Layer 18 of a small transformer language model trained on English Wikipedia (23 layers, counted from 0, width 96).
A neuron's activation on a vector x is SiLU(gate . x) times (in . x), where the dot is the dot product.

Input weights of the MLP neurons that the questions are about. A number n stands for (n - 500) times 0.0025.
n21 gate: 714 431 389 646 600 371 433 437 297 348 620 269 504 753 566 528 400 588 275 581 681 301 520 463 368 371 517 743 180 386 398 599 500 554 516 386 423 315 620 403 439 531 563 300 423 676 373 512 516 109 338 443 537 520 212 649 496 371 607 405 402 496 500 363 479 662 399 724 413 475 513 419 480 524 455 273 646 455 533 571 469 689 532 337 630 657 421 639 570 237 624 603 537 397 458 274
n27 gate: 628 602 643 341 432 648 458 391 497 411 530 500 670 217 415 601 682 270 547 540 378 386 543 548 439 594 511 482 712 440 570 452 511 440 452 656 533 559 427 680 319 510 436 697 471 560 386 554 394 529 624 493 348 576 644 576 578 337 507 655 573 489 525 626 397 195 500 624 770 647 448 697 594 493 456 639 540 547 460 553 472 561 208 414 687 601 355 412 625 359 462 349 448 719 466 731
n28 gate: 513 508 673 362 442 438 443 670 632 525 624 446 253 472 347 692 568 470 595 550 388 396 365 389 393 479 538 487 302 500 302 500 340 637 483 346 737 813 472 444 159 440 517 352 584 569 686 724 391 348 240 277 589 695 305 417 328 753 551 508 642 413 463 529 94 462 340 500 819 407 380 601 330 441 653 492 320 475 567 508 315 463 363 569 394 686 444 479 373 407 628 623 466 530 572 600
n40 gate: 443 651 452 457 460 275 432 660 404 432 552 562 545 550 337 460 698 356 609 525 438 428 565 530 526 354 839 496 482 489 765 422 437 586 559 478 529 670 361 615 645 331 741 730 507 584 604 536 423 493 493 434 511 533 370 341 550 569 396 454 383 606 507 544 370 725 129 500 589 411 624 713 533 559 645 557 434 438 331 450 574 384 384 496 674 547 478 799 600 493 577 756 418 429 607 460
n93 gate: 412 461 704 673 335 450 508 432 313 469 290 651 342 598 287 628 663 295 458 446 492 403 653 444 236 515 749 330 580 342 582 492 500 620 693 659 427 493 389 589 616 388 392 263 387 572 292 624 692 543 417 613 571 678 287 527 470 732 547 606 488 550 392 527 622 452 440 375 500 524 396 418 346 578 425 321 356 531 484 477 376 527 288 440 602 431 508 343 524 371 775 760 496 330 446 620
n148 gate: 769 291 522 408 732 449 425 404 333 378 310 358 325 486 158 336 305 553 565 409 424 778 507 376 590 547 466 433 291 514 445 593 386 564 285 496 620 500 451 371 536 475 413 424 581 517 552 613 541 611 365 419 507 620 556 522 532 544 352 528 423 412 624 471 466 556 417 427 396 374 819 478 347 636 597 511 427 665 643 372 373 536 362 579 368 355 695 393 689 480 342 470 426 455 396 631
n185 gate: 590 635 580 534 512 512 580 691 341 450 484 472 552 600 648 512 758 545 683 641 641 627 477 367 427 480 492 400 352 504 440 488 377 500 580 646 492 668 586 485 437 455 614 422 709 761 624 363 683 496 431 698 552 484 656 473 651 614 456 577 291 748 555 418 282 415 688 417 560 496 379 405 363 413 552 500 101 433 559 596 29 488 359 427 531 590 443 516 364 478 640 520 656 247 334 563
n243 gate: 586 512 532 90 379 625 500 569 400 791 440 279 231 492 484 756 355 488 512 579 449 512 364 359 597 618 440 488 628 489 520 440 440 455 588 468 551 691 417 474 445 345 935 527 504 624 476 465 317 332 404 496 420 669 308 480 415 422 296 404 555 598 476 363 364 553 606 718 661 616 285 476 594 448 271 581 607 520 595 515 489 597 531 820 615 398 476 357 440 358 406 308 520 488 388 539
n443 gate: 454 522 477 453 563 412 417 475 308 478 508 400 481 464 757 444 363 284 743 556 493 500 453 774 411 519 288 655 401 377 526 417 496 347 557 585 544 465 578 287 352 575 688 555 333 575 492 308 391 225 399 321 394 674 496 673 580 437 410 493 630 207 563 452 632 599 335 504 474 455 301 612 507 593 451 427 519 384 660 330 618 614 626 382 533 588 401 402 662 331 393 459 829 454 481 463
n450 gate: 454 549 435 551 488 444 386 547 489 492 422 488 405 374 615 339 475 496 540 311 636 529 746 401 290 452 229 574 552 422 520 553 415 504 500 290 673 308 427 639 239 434 458 556 561 638 160 476 467 480 594 378 763 677 447 468 433 460 627 469 739 331 656 412 576 281 554 727 516 299 446 350 267 622 422 611 528 212 751 598 383 424 360 587 681 796 583 524 578 392 543 455 672 549 336 692
n513 gate: 592 484 463 386 616 492 465 642 401 739 326 334 322 319 562 601 728 319 576 613 512 618 552 292 418 358 545 636 504 760 606 418 341 396 352 374 290 315 334 581 391 294 416 620 386 608 496 391 709 430 630 296 653 851 516 496 464 565 562 374 301 350 121 359 687 450 701 496 405 525 488 541 532 553 607 468 415 447 687 543 328 211 371 617 382 512 554 553 364 444 570 364 430 376 493 456
n21 in: 478 365 411 528 591 595 476 696 500 699 793 355 493 469 615 408 496 588 704 440 258 589 434 522 513 348 417 543 402 380 446 475 322 529 288 493 384 476 544 740 588 493 540 444 415 673 331 299 725 353 559 443 424 387 554 426 434 433 662 479 496 472 500 289 459 239 463 375 320 690 394 436 648 439 467 371 425 301 418 507 507 416 451 638 497 240 333 657 536 566 503 446 478 634 479 504
n27 in: 412 582 493 671 564 282 556 556 639 410 414 628 538 572 448 314 462 525 490 520 644 609 646 521 664 500 607 565 620 615 647 380 425 514 462 903 551 500 548 594 574 591 420 420 534 466 305 547 483 418 457 503 369 574 524 580 444 201 479 572 476 389 493 503 581 282 598 697 448 294 479 612 483 531 462 424 432 636 273 355 448 450 500 677 559 359 417 643 586 541 276 428 428 600 450 507
n28 in: 377 366 525 675 493 661 514 507 661 493 651 489 346 444 159 633 316 425 271 590 550 402 652 685 513 536 405 485 646 413 442 679 380 519 632 655 378 555 486 448 654 583 437 599 211 360 442 622 464 540 440 478 570 586 441 521 288 414 646 686 569 352 500 403 658 286 634 279 397 467 526 352 500 573 496 295 301 580 551 535 448 621 468 318 542 529 626 489 306 567 590 474 493 540 338 457
n40 in: 653 716 537 425 510 497 474 536 406 477 373 426 582 552 612 353 483 417 487 513 613 416 609 562 621 477 360 677 238 546 669 391 389 486 469 557 507 637 638 465 430 581 479 493 634 537 296 263 246 405 582 632 367 580 575 424 566 263 514 467 369 564 277 483 454 524 344 372 514 476 676 338 473 466 483 497 224 517 618 448 539 556 563 576 546 271 462 476 333 599 410 493 725 476 561 480
n93 in: 390 530 582 554 376 598 193 479 149 504 549 573 436 436 687 397 406 538 489 599 267 557 616 681 591 368 534 541 250 546 437 422 308 500 641 305 438 388 419 595 661 518 352 710 581 527 619 646 570 664 296 352 451 463 638 402 233 460 463 718 412 636 526 478 389 440 530 614 459 690 364 522 416 426 530 453 559 544 600 657 543 500 471 300 514 598 613 611 452 609 616 463 649 418 589 569
n148 in: 577 544 503 398 567 682 523 401 679 670 555 537 317 338 510 503 761 507 349 385 598 411 497 486 446 280 600 448 641 316 377 524 473 497 548 418 449 674 565 526 598 425 454 457 544 531 583 483 644 652 490 572 604 527 617 648 693 463 466 573 449 409 608 348 511 566 380 507 531 507 671 497 487 657 548 693 500 613 595 477 444 759 250 811 474 557 549 277 600 465 477 404 262 587 418 527
n185 in: 508 542 775 449 508 492 434 379 550 470 600 579 785 511 204 360 543 594 564 451 417 354 619 803 510 534 785 485 735 382 515 600 363 547 381 489 722 237 619 605 530 485 445 660 405 497 627 353 538 627 640 489 527 598 558 526 578 613 473 581 394 330 545 444 500 473 508 439 592 561 652 603 319 862 562 478 515 599 675 294 471 485 556 329 574 718 620 641 504 584 605 750 658 504 507 575
n243 in: 450 451 507 366 503 425 574 490 348 320 451 396 482 557 426 552 231 435 490 428 623 352 687 553 549 269 363 359 370 386 490 602 277 518 360 431 679 480 606 543 448 437 725 524 476 446 504 345 514 433 574 392 676 472 426 613 653 462 633 557 462 648 280 321 504 663 643 514 532 721 376 528 534 587 500 490 552 510 691 339 607 459 558 514 493 486 802 301 325 622 573 468 496 380 679 538
n443 in: 504 528 415 657 455 507 445 534 389 521 736 581 339 691 432 619 346 686 434 542 514 613 459 669 457 742 511 411 299 592 585 432 578 431 418 346 479 483 513 349 301 460 677 206 300 396 603 587 546 528 295 581 260 434 397 594 531 434 703 619 504 416 503 510 449 622 387 412 625 518 702 296 451 542 568 490 778 613 662 548 446 437 430 626 374 472 349 596 536 448 631 550 507 582 600 434
n450 in: 618 475 618 307 486 598 500 345 441 399 504 546 449 521 709 585 333 654 419 472 493 489 598 482 494 641 500 414 720 503 364 432 664 653 342 404 744 399 304 507 306 534 580 385 553 631 586 521 307 611 358 682 612 673 360 577 444 560 611 479 383 415 585 401 726 602 566 593 211 478 569 585 673 650 514 584 404 664 550 376 257 377 553 478 452 374 700 564 475 595 493 446 724 547 433 549
n513 in: 693 476 712 444 587 597 562 556 550 633 417 564 576 533 421 621 618 489 493 406 456 631 387 448 548 513 603 569 296 631 657 473 507 514 209 422 466 433 477 316 715 412 503 670 358 419 688 658 503 503 549 633 562 500 311 517 510 530 466 516 534 419 355 325 666 521 556 639 507 565 500 405 507 561 459 420 571 300 232 447 634 249 487 583 474 725 462 299 479 728 406 466 603 490 541 460

Each question shows a token from some text and the vector x that enters the MLP there. A number n stands for (n - 500) times 0.0054.

"le": 556 440 586 616 453 687 326 547 514 605 573 508 546 477 704 424 534 498 610 525 463 395 422 455 664 632 613 509 476 558 436 383 556 381 661 413 618 473 481 491 557 617 441 535 714 446 694 428 495 398 574 527 415 329 558 509 340 468 287 350 526 521 381 459 567 258 506 465 443 587 345 496 585 526 568 472 751 612 493 445 505 373 557 571 562 490 368 605 441 669 481 552 554 382 516 450
The most active neuron and its activation: n28, at about 0.72

" app": 591 591 562 637 437 409 406 439 563 449 474 615 540 383 504 368 618 454 553 453 412 442 587 506 667 434 463 492 428 509 561 554 416 650 257 506 657 646 461 443 614 489 582 555 543 341 412 539 455 648 680 574 557 382 608 443 495 326 429 371 339 465 413 507 420 463 483 535 434 361 505 528 590 445 692 500 289 450 457 490 665 451 419 391 426 564 531 605 641 499 466 518 390 467 446 436
The most active neuron and its activation: n40, at about 10

".": 539 443 596 535 462 650 553 571 606 431 447 537 457 546 509 580 492 541 331 441 600 563 483 526 557 550 521 467 391 521 407 559 482 477 545 523 562 524 438 492 586 521 500 454 455 454 558 589 669 414 507 415 472 503 432 501 290 574 506 444 428 571 444 405 505 512 508 361 482 525 653 511 494 490 430 426 455 557 399 451 526 450 540 463 401 603 514 316 542 628 569 586 547 537 661 492
Which neuron lights up most? n28

" F": 522 537 490 584 486 506 455 505 655 490 567 522 532 440 517 545 681 464 376 472 481 392 450 385 531 498 552 626 493 240 508 589 525 565 528 488 484 586 349 564 624 536 505 512 489 382 493 528 461 576 526 549 497 531 450 525 519 474 613 486 528 596 583 549 512 453 612 496 520 529 382 474 440 477 437 576 515 476 485 428 402 499 627 512 524 548 408 492 570 535 353 602 581 493 450 523
The most active neuron and its activation: n443, at about 0.55

"\n": 482 592 527 575 437 608 575 503 654 561 590 506 494 497 472 505 531 489 444 481 415 508 512 499 573 525 485 542 538 440 426 427 486 491 450 427 525 702 561 288 505 466 487 450 402 498 502 464 496 511 632 530 587 469 505 626 422 450 551 549 533 450 630 481 492 482 495 452 619 516 418 530 446 545 462 459 554 521 609 523 406 507 448 455 379 517 432 388 479 626 617 438 557 576 547 354
Which neuron lights up most? n28

" f": 437 610 500 562 459 554 305 419 602 541 449 463 511 416 475 469 558 526 383 597 502 517 404 412 621 514 579 498 462 282 542 557 517 558 538 666 513 623 436 557 510 511 514 482 527 307 507 512 551 609 520 533 551 469 481 376 525 456 411 360 396 415 656 572 460 525 595 537 497 651 434 621 499 484 649 455 499 532 573 478 526 460 587 489 498 461 387 502 608 524 409 581 552 438 383 476
Which neuron lights up most? n443

"qu": 503 643 601 491 436 359 768 370 490 542 480 606 579 361 458 510 359 472 537 466 527 663 709 614 651 394 565 512 527 410 577 547 452 457 562 330 364 539 456 604 626 621 614 411 395 311 729 536 549 452 804 572 401 491 492 418 468 495 458 529 542 465 571 408 508 542 458 413 550 570 296 335 440 573 481 506 494 451 376 600 390 534 630 447 614 429 462 533 515 497 455 544 455 551 512 559
Which neuron lights up most? n450

" b": 530 490 472 507 447 582 463 293 583 528 466 538 485 351 437 381 429 582 478 441 569 510 479 508 693 494 536 512 399 457 506 544 549 477 422 491 474 493 567 479 672 361 381 444 546 429 595 530 405 560 411 455 504 534 339 305 421 640 552 392 438 510 508 492 461 531 581 483 408 386 446 495 521 462 446 466 626 534 396 332 587 470 482 481 532 594 237 485 501 616 518 449 495 453 378 445
The most active neuron and its activation: n243, at about 0.3

"h": 481 478 444 543 454 470 707 455 592 477 450 682 509 458 461 484 535 567 395 473 509 356 377 427 607 589 470 388 672 442 532 541 490 624 575 298 434 512 653 621 395 555 393 512 461 490 438 431 469 570 423 443 493 400 587 394 399 587 546 391 436 457 583 402 623 596 754 364 502 429 369 538 531 376 450 523 702 556 557 566 602 331 521 524 572 442 461 558 514 424 579 393 565 613 443 539
Which neuron lights up most? n450

"ed": 399 716 547 435 409 514 419 346 425 495 339 582 492 429 434 478 486 516 559 472 281 553 594 413 714 616 518 418 459 489 488 458 554 387 631 489 501 381 367 397 551 498 510 641 558 428 412 407 507 326 341 612 492 524 585 446 474 462 719 531 424 586 513 326 564 441 494 550 520 455 461 538 665 563 603 376 566 326 482 385 557 451 636 501 420 501 390 493 682 584 525 367 390 587 482 450
Which neuron lights up most? n27

"own": 570 709 442 546 462 616 434 499 479 572 359 560 676 486 519 602 383 483 524 558 563 291 588 609 681 564 644 530 344 485 539 536 501 537 498 419 337 410 408 570 683 583 350 685 464 273 489 339 509 479 341 483 523 548 598 364 617 557 549 487 527 590 414 361 576 391 530 515 548 466 505 439 640 563 542 435 539 447 552 553 434 411 567 414 425 567 654 484 639 592 651 503 713 516 555 381
Which neuron lights up most? n513

"z": 449 546 607 553 529 486 695 541 548 491 499 493 534 522 500 680 641 652 478 472 474 307 503 507 768 533 502 539 401 445 432 533 602 525 584 356 476 415 614 539 483 453 494 554 411 362 543 367 555 522 592 703 644 547 611 550 527 661 538 409 555 566 497 577 549 468 480 407 385 646 328 453 433 675 528 602 403 483 413 510 358 462 545 293 499 617 467 550 513 517 613 645 599 503 508 596
Which neuron lights up most? n185

" G": 484 438 458 594 525 437 575 574 661 547 537 552 531 399 432 509 562 603 414 423 485 441 469 532 514 543 518 587 522 361 460 534 524 417 504 457 500 483 480 504 600 591 539 576 587 444 533 479 538 515 435 593 596 456 518 496 515 550 629 478 474 631 639 497 396 431 532 525 420 571 416 548 486 468 458 582 440 511 451 307 429 497 547 496 459 673 445 491 541 566 409 648 566 528 457 608
Which neuron lights up most? n185

" s": 340 616 532 471 574 572 487 485 647 515 490 495 443 486 450 497 473 549 569 612 464 478 450 645 642 502 506 576 409 427 605 584 660 543 587 516 610 540 573 524 497 520 500 431 435 307 567 550 528 694 515 499 500 540 539 466 405 561 519 508 482 425 451 480 434 526 380 509 478 463 488 553 595 424 538 451 441 501 583 474 612 470 476 533 595 499 601 419 371 674 424 451 454 513 483 508
Which neuron lights up most? n28

"ind": 643 646 425 620 469 613 296 458 439 450 521 450 492 378 491 582 574 607 359 535 425 586 368 356 768 542 497 563 464 551 447 601 372 503 494 466 601 523 485 413 577 599 513 473 455 289 511 463 532 475 547 641 564 533 432 497 481 526 509 558 565 542 555 517 427 505 368 594 427 519 546 371 580 550 474 548 481 363 494 341 623 448 548 443 496 582 475 460 696 601 482 594 498 431 565 456
The most active neuron and its activation: n27, at about 0.34

"b": 428 644 418 647 447 649 667 499 500 410 357 549 491 368 456 513 601 488 380 402 498 504 423 526 618 446 424 557 559 439 623 346 385 535 438 594 401 481 458 568 411 507 382 347 397 170 512 478 422 614 423 475 399 527 487 462 569 682 640 389 473 572 561 411 512 472 503 356 680 617 589 456 553 430 395 410 787 480 363 388 528 488 492 406 554 534 465 683 615 554 565 505 352 552 428 386
The most active neuron and its activation: n27, at about 0.74

" c": 513 456 466 499 413 436 454 493 638 481 493 576 504 360 429 479 441 548 441 555 508 395 451 568 744 450 498 526 483 517 491 541 514 562 393 479 547 392 558 498 734 559 518 431 482 382 575 560 487 561 583 373 504 444 512 434 505 379 491 537 419 424 482 498 459 477 388 533 532 454 465 466 473 503 543 387 517 651 479 471 461 582 544 541 537 430 454 475 495 562 690 409 523 500 456 602
The most active neuron and its activation: n148, at about 0.42

"s": 415 484 556 578 421 437 432 625 504 568 424 451 555 631 556 574 406 521 548 586 519 446 509 466 839 587 488 468 394 467 489 487 481 492 509 465 553 462 460 470 504 398 537 409 472 500 445 440 502 548 418 387 428 430 518 495 513 512 546 595 417 640 561 532 489 451 502 593 453 583 450 431 530 461 471 526 506 461 459 433 665 464 473 465 505 443 523 466 555 711 514 423 488 550 635 457
Which neuron lights up most? n243

" th": 571 632 619 376 420 452 586 408 540 469 475 538 483 454 565 416 236 442 395 563 557 553 455 508 656 492 506 429 429 512 528 560 631 604 567 668 465 652 648 506 535 461 451 459 578 352 487 548 499 563 443 404 548 539 482 410 488 620 401 507 565 481 587 358 565 535 758 425 468 393 382 559 650 530 474 491 638 574 595 444 716 445 631 392 612 622 268 525 665 621 511 450 505 416 405 504
The most active neuron and its activation: n21, at about 0.68

"o": 500 374 347 467 277 552 692 501 519 522 456 574 567 404 528 487 435 506 534 451 521 703 463 462 765 513 461 511 430 558 543 425 565 517 634 670 439 520 509 458 364 464 441 542 488 352 547 414 648 424 722 515 545 495 571 609 422 365 491 450 443 543 499 510 583 450 530 610 495 515 240 268 525 555 573 552 656 585 366 458 554 492 450 528 544 465 511 499 522 581 484 579 317 467 579 489
The most active neuron and its activation: n185, at about 0.8

"ine": 534 418 545 818 520 543 513 423 547 448 497 601 454 582 434 491 425 566 632 561 418 444 514 532 691 475 557 445 479 446 176 488 474 427 474 401 585 408 585 604 366 478 634 366 596 496 537 368 506 517 463 570 385 479 416 471 556 368 490 586 521 538 663 460 554 488 519 482 398 722 452 461 592 631 663 550 592 554 473 646 334 619 388 549 573 633 518 348 444 633 506 358 464 555 531 367
The three highest activations, in order: n21, n185, n148

"an": 464 527 514 610 313 480 524 672 511 632 609 680 500 570 449 587 296 420 561 574 631 519 441 542 541 625 554 541 453 426 432 282 414 549 453 395 364 495 478 494 526 425 405 489 383 467 436 640 349 465 440 696 479 383 379 421 517 460 509 522 568 499 544 611 487 661 436 449 560 319 599 225 416 639 695 576 513 671 593 367 741 619 399 543 578 486 367 576 525 580 584 692 598 687 491 509
The three highest activations, in order: n40, n28, n243

" of": 510 575 389 600 514 580 466 470 379 417 459 512 551 455 457 380 421 472 441 533 483 539 360 358 643 591 493 557 456 483 521 513 425 645 476 509 443 497 628 403 548 562 497 529 480 418 503 517 727 430 493 522 497 527 458 517 401 597 635 576 434 532 458 552 571 492 359 487 393 435 503 429 543 439 597 571 530 409 415 396 557 482 710 460 539 464 535 442 426 584 535 530 474 638 607 375
The three highest activations, in order: n21, n185, n450

" 9": 457 492 568 533 514 439 569 390 576 484 526 509 468 401 429 452 474 480 508 497 540 508 554 428 506 586 559 464 605 519 396 540 496 467 552 511 474 427 506 522 597 370 537 536 452 385 448 471 514 477 560 592 471 399 462 537 457 597 545 497 555 533 516 654 553 440 588 387 518 432 392 539 586 557 440 492 473 390 496 510 388 501 523 527 426 535 626 440 560 605 530 438 525 557 717 575
Which neuron lights up most? n40

"y": 450 335 541 692 251 365 333 656 434 686 423 466 519 574 434 531 282 453 492 436 562 426 500 546 658 680 547 507 460 548 356 550 391 525 613 452 453 507 554 498 506 421 524 318 245 503 398 396 363 537 468 616 529 506 433 419 507 543 431 485 398 447 524 636 540 590 575 530 412 489 432 480 368 505 586 459 498 510 465 428 545 515 607 402 464 597 484 611 556 693 513 572 443 692 541 564
The three highest activations, in order: n93, n148, n443

" that": 587 421 455 533 212 519 328 508 433 414 630 587 622 476 451 516 414 506 404 620 467 488 509 508 747 538 430 533 423 504 506 475 403 398 474 632 514 378 428 436 427 535 586 482 416 432 547 525 516 473 389 631 438 515 447 516 491 541 454 518 473 535 483 516 496 612 445 397 528 591 500 519 603 409 485 581 432 507 521 391 572 398 654 462 476 451 416 583 497 697 594 447 659 697 601 530
The most active neuron and its activation: n443, at about 2.6

" Th": 547 524 611 391 423 535 572 582 588 454 465 510 576 473 532 483 301 534 394 468 489 462 331 472 640 535 489 465 531 447 540 534 532 544 539 585 548 608 669 508 388 515 433 422 554 506 397 686 456 485 432 484 412 453 419 493 463 519 378 503 510 591 609 395 700 585 807 376 499 310 442 507 518 536 454 367 644 676 589 406 665 417 607 415 583 482 355 560 670 672 468 421 328 541 461 544
The three highest activations, in order: n93, n21, n40

"ter": 544 462 456 424 423 583 530 475 464 551 448 343 534 435 599 402 463 469 457 575 518 516 462 400 739 470 585 535 474 470 515 601 484 476 460 618 386 554 502 475 483 454 432 421 606 327 619 567 411 450 564 444 529 635 483 419 493 509 613 505 580 569 503 325 496 501 562 438 470 343 402 468 615 656 631 490 569 327 577 538 645 437 438 534 365 476 607 355 446 771 398 462 526 328 410 350
Which two neurons fire most, strongest first? n513, n243

"du": 594 539 700 481 552 587 540 372 567 515 490 374 552 408 571 700 617 426 500 472 549 517 385 410 681 517 413 453 459 510 335 547 595 500 610 568 566 455 454 367 522 634 531 677 473 503 615 654 534 591 524 506 517 394 534 483 569 344 278 476 425 366 704 503 573 468 355 389 334 531 278 423 494 578 602 556 768 457 523 541 619 389 530 515 471 557 514 489 502 558 429 516 538 594 530 481
Which neuron lights up most? n40

" P": 534 458 461 622 604 380 536 520 644 555 555 575 570 423 391 415 526 491 452 384 497 435 401 531 516 526 502 575 605 406 509 475 523 445 443 420 493 497 339 478 463 523 556 536 587 381 565 394 538 491 562 543 466 437 516 634 531 478 604 584 430 491 546 540 465 501 490 564 529 547 381 457 622 540 374 537 354 424 448 431 441 389 636 456 551 567 517 627 518 664 363 592 564 516 410 590
Which neuron lights up most? n93

"av": 474 627 646 477 405 392 637 410 529 553 502 548 577 471 588 346 405 615 308 536 503 371 598 484 610 481 635 529 477 527 371 472 584 465 657 515 518 482 431 415 376 581 506 356 511 433 348 543 563 465 577 778 680 441 606 493 563 571 485 525 400 580 551 494 472 290 396 397 388 559 585 550 617 429 547 515 642 445 459 453 398 543 428 571 641 467 546 744 479 678 575 551 392 475 401 531
The three highest activations, in order: n185, n513, n243

"ro": 482 575 425 562 323 538 521 429 514 735 327 576 376 498 471 516 349 441 579 557 476 461 459 451 407 725 526 426 499 655 700 535 528 394 346 637 533 523 448 621 550 520 476 466 530 363 541 405 401 353 476 618 492 381 583 463 522 368 518 405 392 596 463 531 673 443 451 523 467 469 308 646 647 551 442 616 390 624 401 689 558 580 410 644 370 434 616 568 392 703 503 581 540 426 500 518
The most active neuron and its activation: n185, at about 0.52

" con": 531 531 578 532 539 652 558 449 441 457 338 600 628 456 366 430 447 461 602 439 450 318 439 522 668 598 586 510 465 523 469 576 422 573 299 450 436 643 531 545 516 465 543 458 525 346 623 653 542 507 465 441 602 413 511 430 450 441 642 457 613 588 483 488 443 583 412 365 499 518 541 386 453 679 448 333 480 623 419 654 530 546 465 471 425 437 534 595 464 662 429 352 426 517 381 516
Which two neurons fire most, strongest first? n28, n148

" be": 555 409 476 516 427 582 280 326 406 525 457 507 480 340 437 638 458 374 443 575 461 474 390 551 626 524 474 536 425 504 429 436 558 432 498 295 452 582 368 586 550 567 516 360 670 304 466 764 559 366 551 488 523 679 415 408 520 438 486 597 532 407 526 553 494 411 634 517 523 612 396 482 345 427 565 578 480 456 505 486 483 506 352 425 552 516 554 594 519 596 591 517 568 656 571 477
Which neuron lights up most? n28

"as": 416 513 547 532 612 372 698 528 525 617 596 506 617 638 537 328 407 764 552 471 389 347 445 530 758 586 486 474 479 465 507 469 615 500 572 350 643 390 393 639 342 580 419 532 401 460 570 438 459 499 688 676 519 358 358 514 633 439 576 541 492 580 517 545 502 408 486 567 521 472 419 534 405 560 499 565 579 398 473 316 608 390 484 492 499 414 470 578 397 417 487 648 499 495 504 477
The three highest activations, in order: n28, n148, n93

" m": 458 499 404 538 517 607 539 415 622 467 378 415 405 302 577 601 444 549 512 515 586 493 532 492 666 660 466 510 456 406 451 519 511 530 360 456 500 491 432 548 406 513 561 453 613 372 521 462 439 487 535 388 564 507 512 431 595 474 431 407 350 385 461 435 534 476 416 350 430 540 578 653 470 461 503 490 554 532 539 499 666 542 511 492 590 367 439 501 541 730 435 425 596 578 507 445
Which two neurons fire most, strongest first? n148, n243

"iv": 319 640 661 702 585 333 629 603 529 595 494 521 442 405 473 475 449 481 301 546 436 573 548 509 643 385 542 512 461 482 457 545 549 458 506 298 441 410 395 543 406 595 529 413 420 471 606 485 398 383 547 492 549 373 550 502 524 599 421 627 448 522 557 669 726 564 318 489 377 367 545 457 690 455 469 509 296 177 541 495 396 624 349 623 484 456 518 491 412 736 439 561 418 547 460 541
Which two neurons fire most, strongest first? n40, n185

"ut": 541 452 431 517 484 605 634 435 485 386 461 556 684 492 493 474 353 498 407 474 456 404 671 587 649 496 579 486 571 436 631 440 404 381 563 429 419 453 412 578 778 528 520 549 475 446 458 299 632 493 517 636 484 426 503 511 342 413 494 621 736 488 634 430 661 566 374 478 601 751 293 528 337 437 556 522 515 509 488 661 678 421 576 553 588 384 469 546 518 658 319 507 386 544 440 605
The most active neuron and its activation: n27, at about 1.1

" W": 505 357 571 540 569 416 497 447 678 520 492 544 544 468 453 525 443 496 460 488 482 488 592 448 437 535 529 553 448 430 390 490 409 495 491 528 503 551 481 496 479 499 595 503 485 364 531 496 629 395 431 432 474 515 449 592 501 547 510 519 487 456 567 565 599 498 695 434 484 451 530 399 493 450 482 444 554 426 523 419 557 512 551 546 568 509 457 518 586 618 375 508 524 431 476 566
The three highest activations, in order: n40, n21, n443

"ic": 546 687 472 455 372 454 580 323 507 588 338 445 402 397 550 488 426 485 386 442 351 500 559 543 757 368 541 403 496 426 513 419 595 448 537 404 437 428 478 514 429 450 491 481 439 448 669 578 613 447 465 519 436 351 688 607 621 351 591 630 599 459 582 528 473 541 313 590 545 708 399 497 509 622 433 561 521 409 378 597 349 484 630 642 522 358 445 558 574 586 478 360 470 460 467 485
The most active neuron and its activation: n27, at about 0.57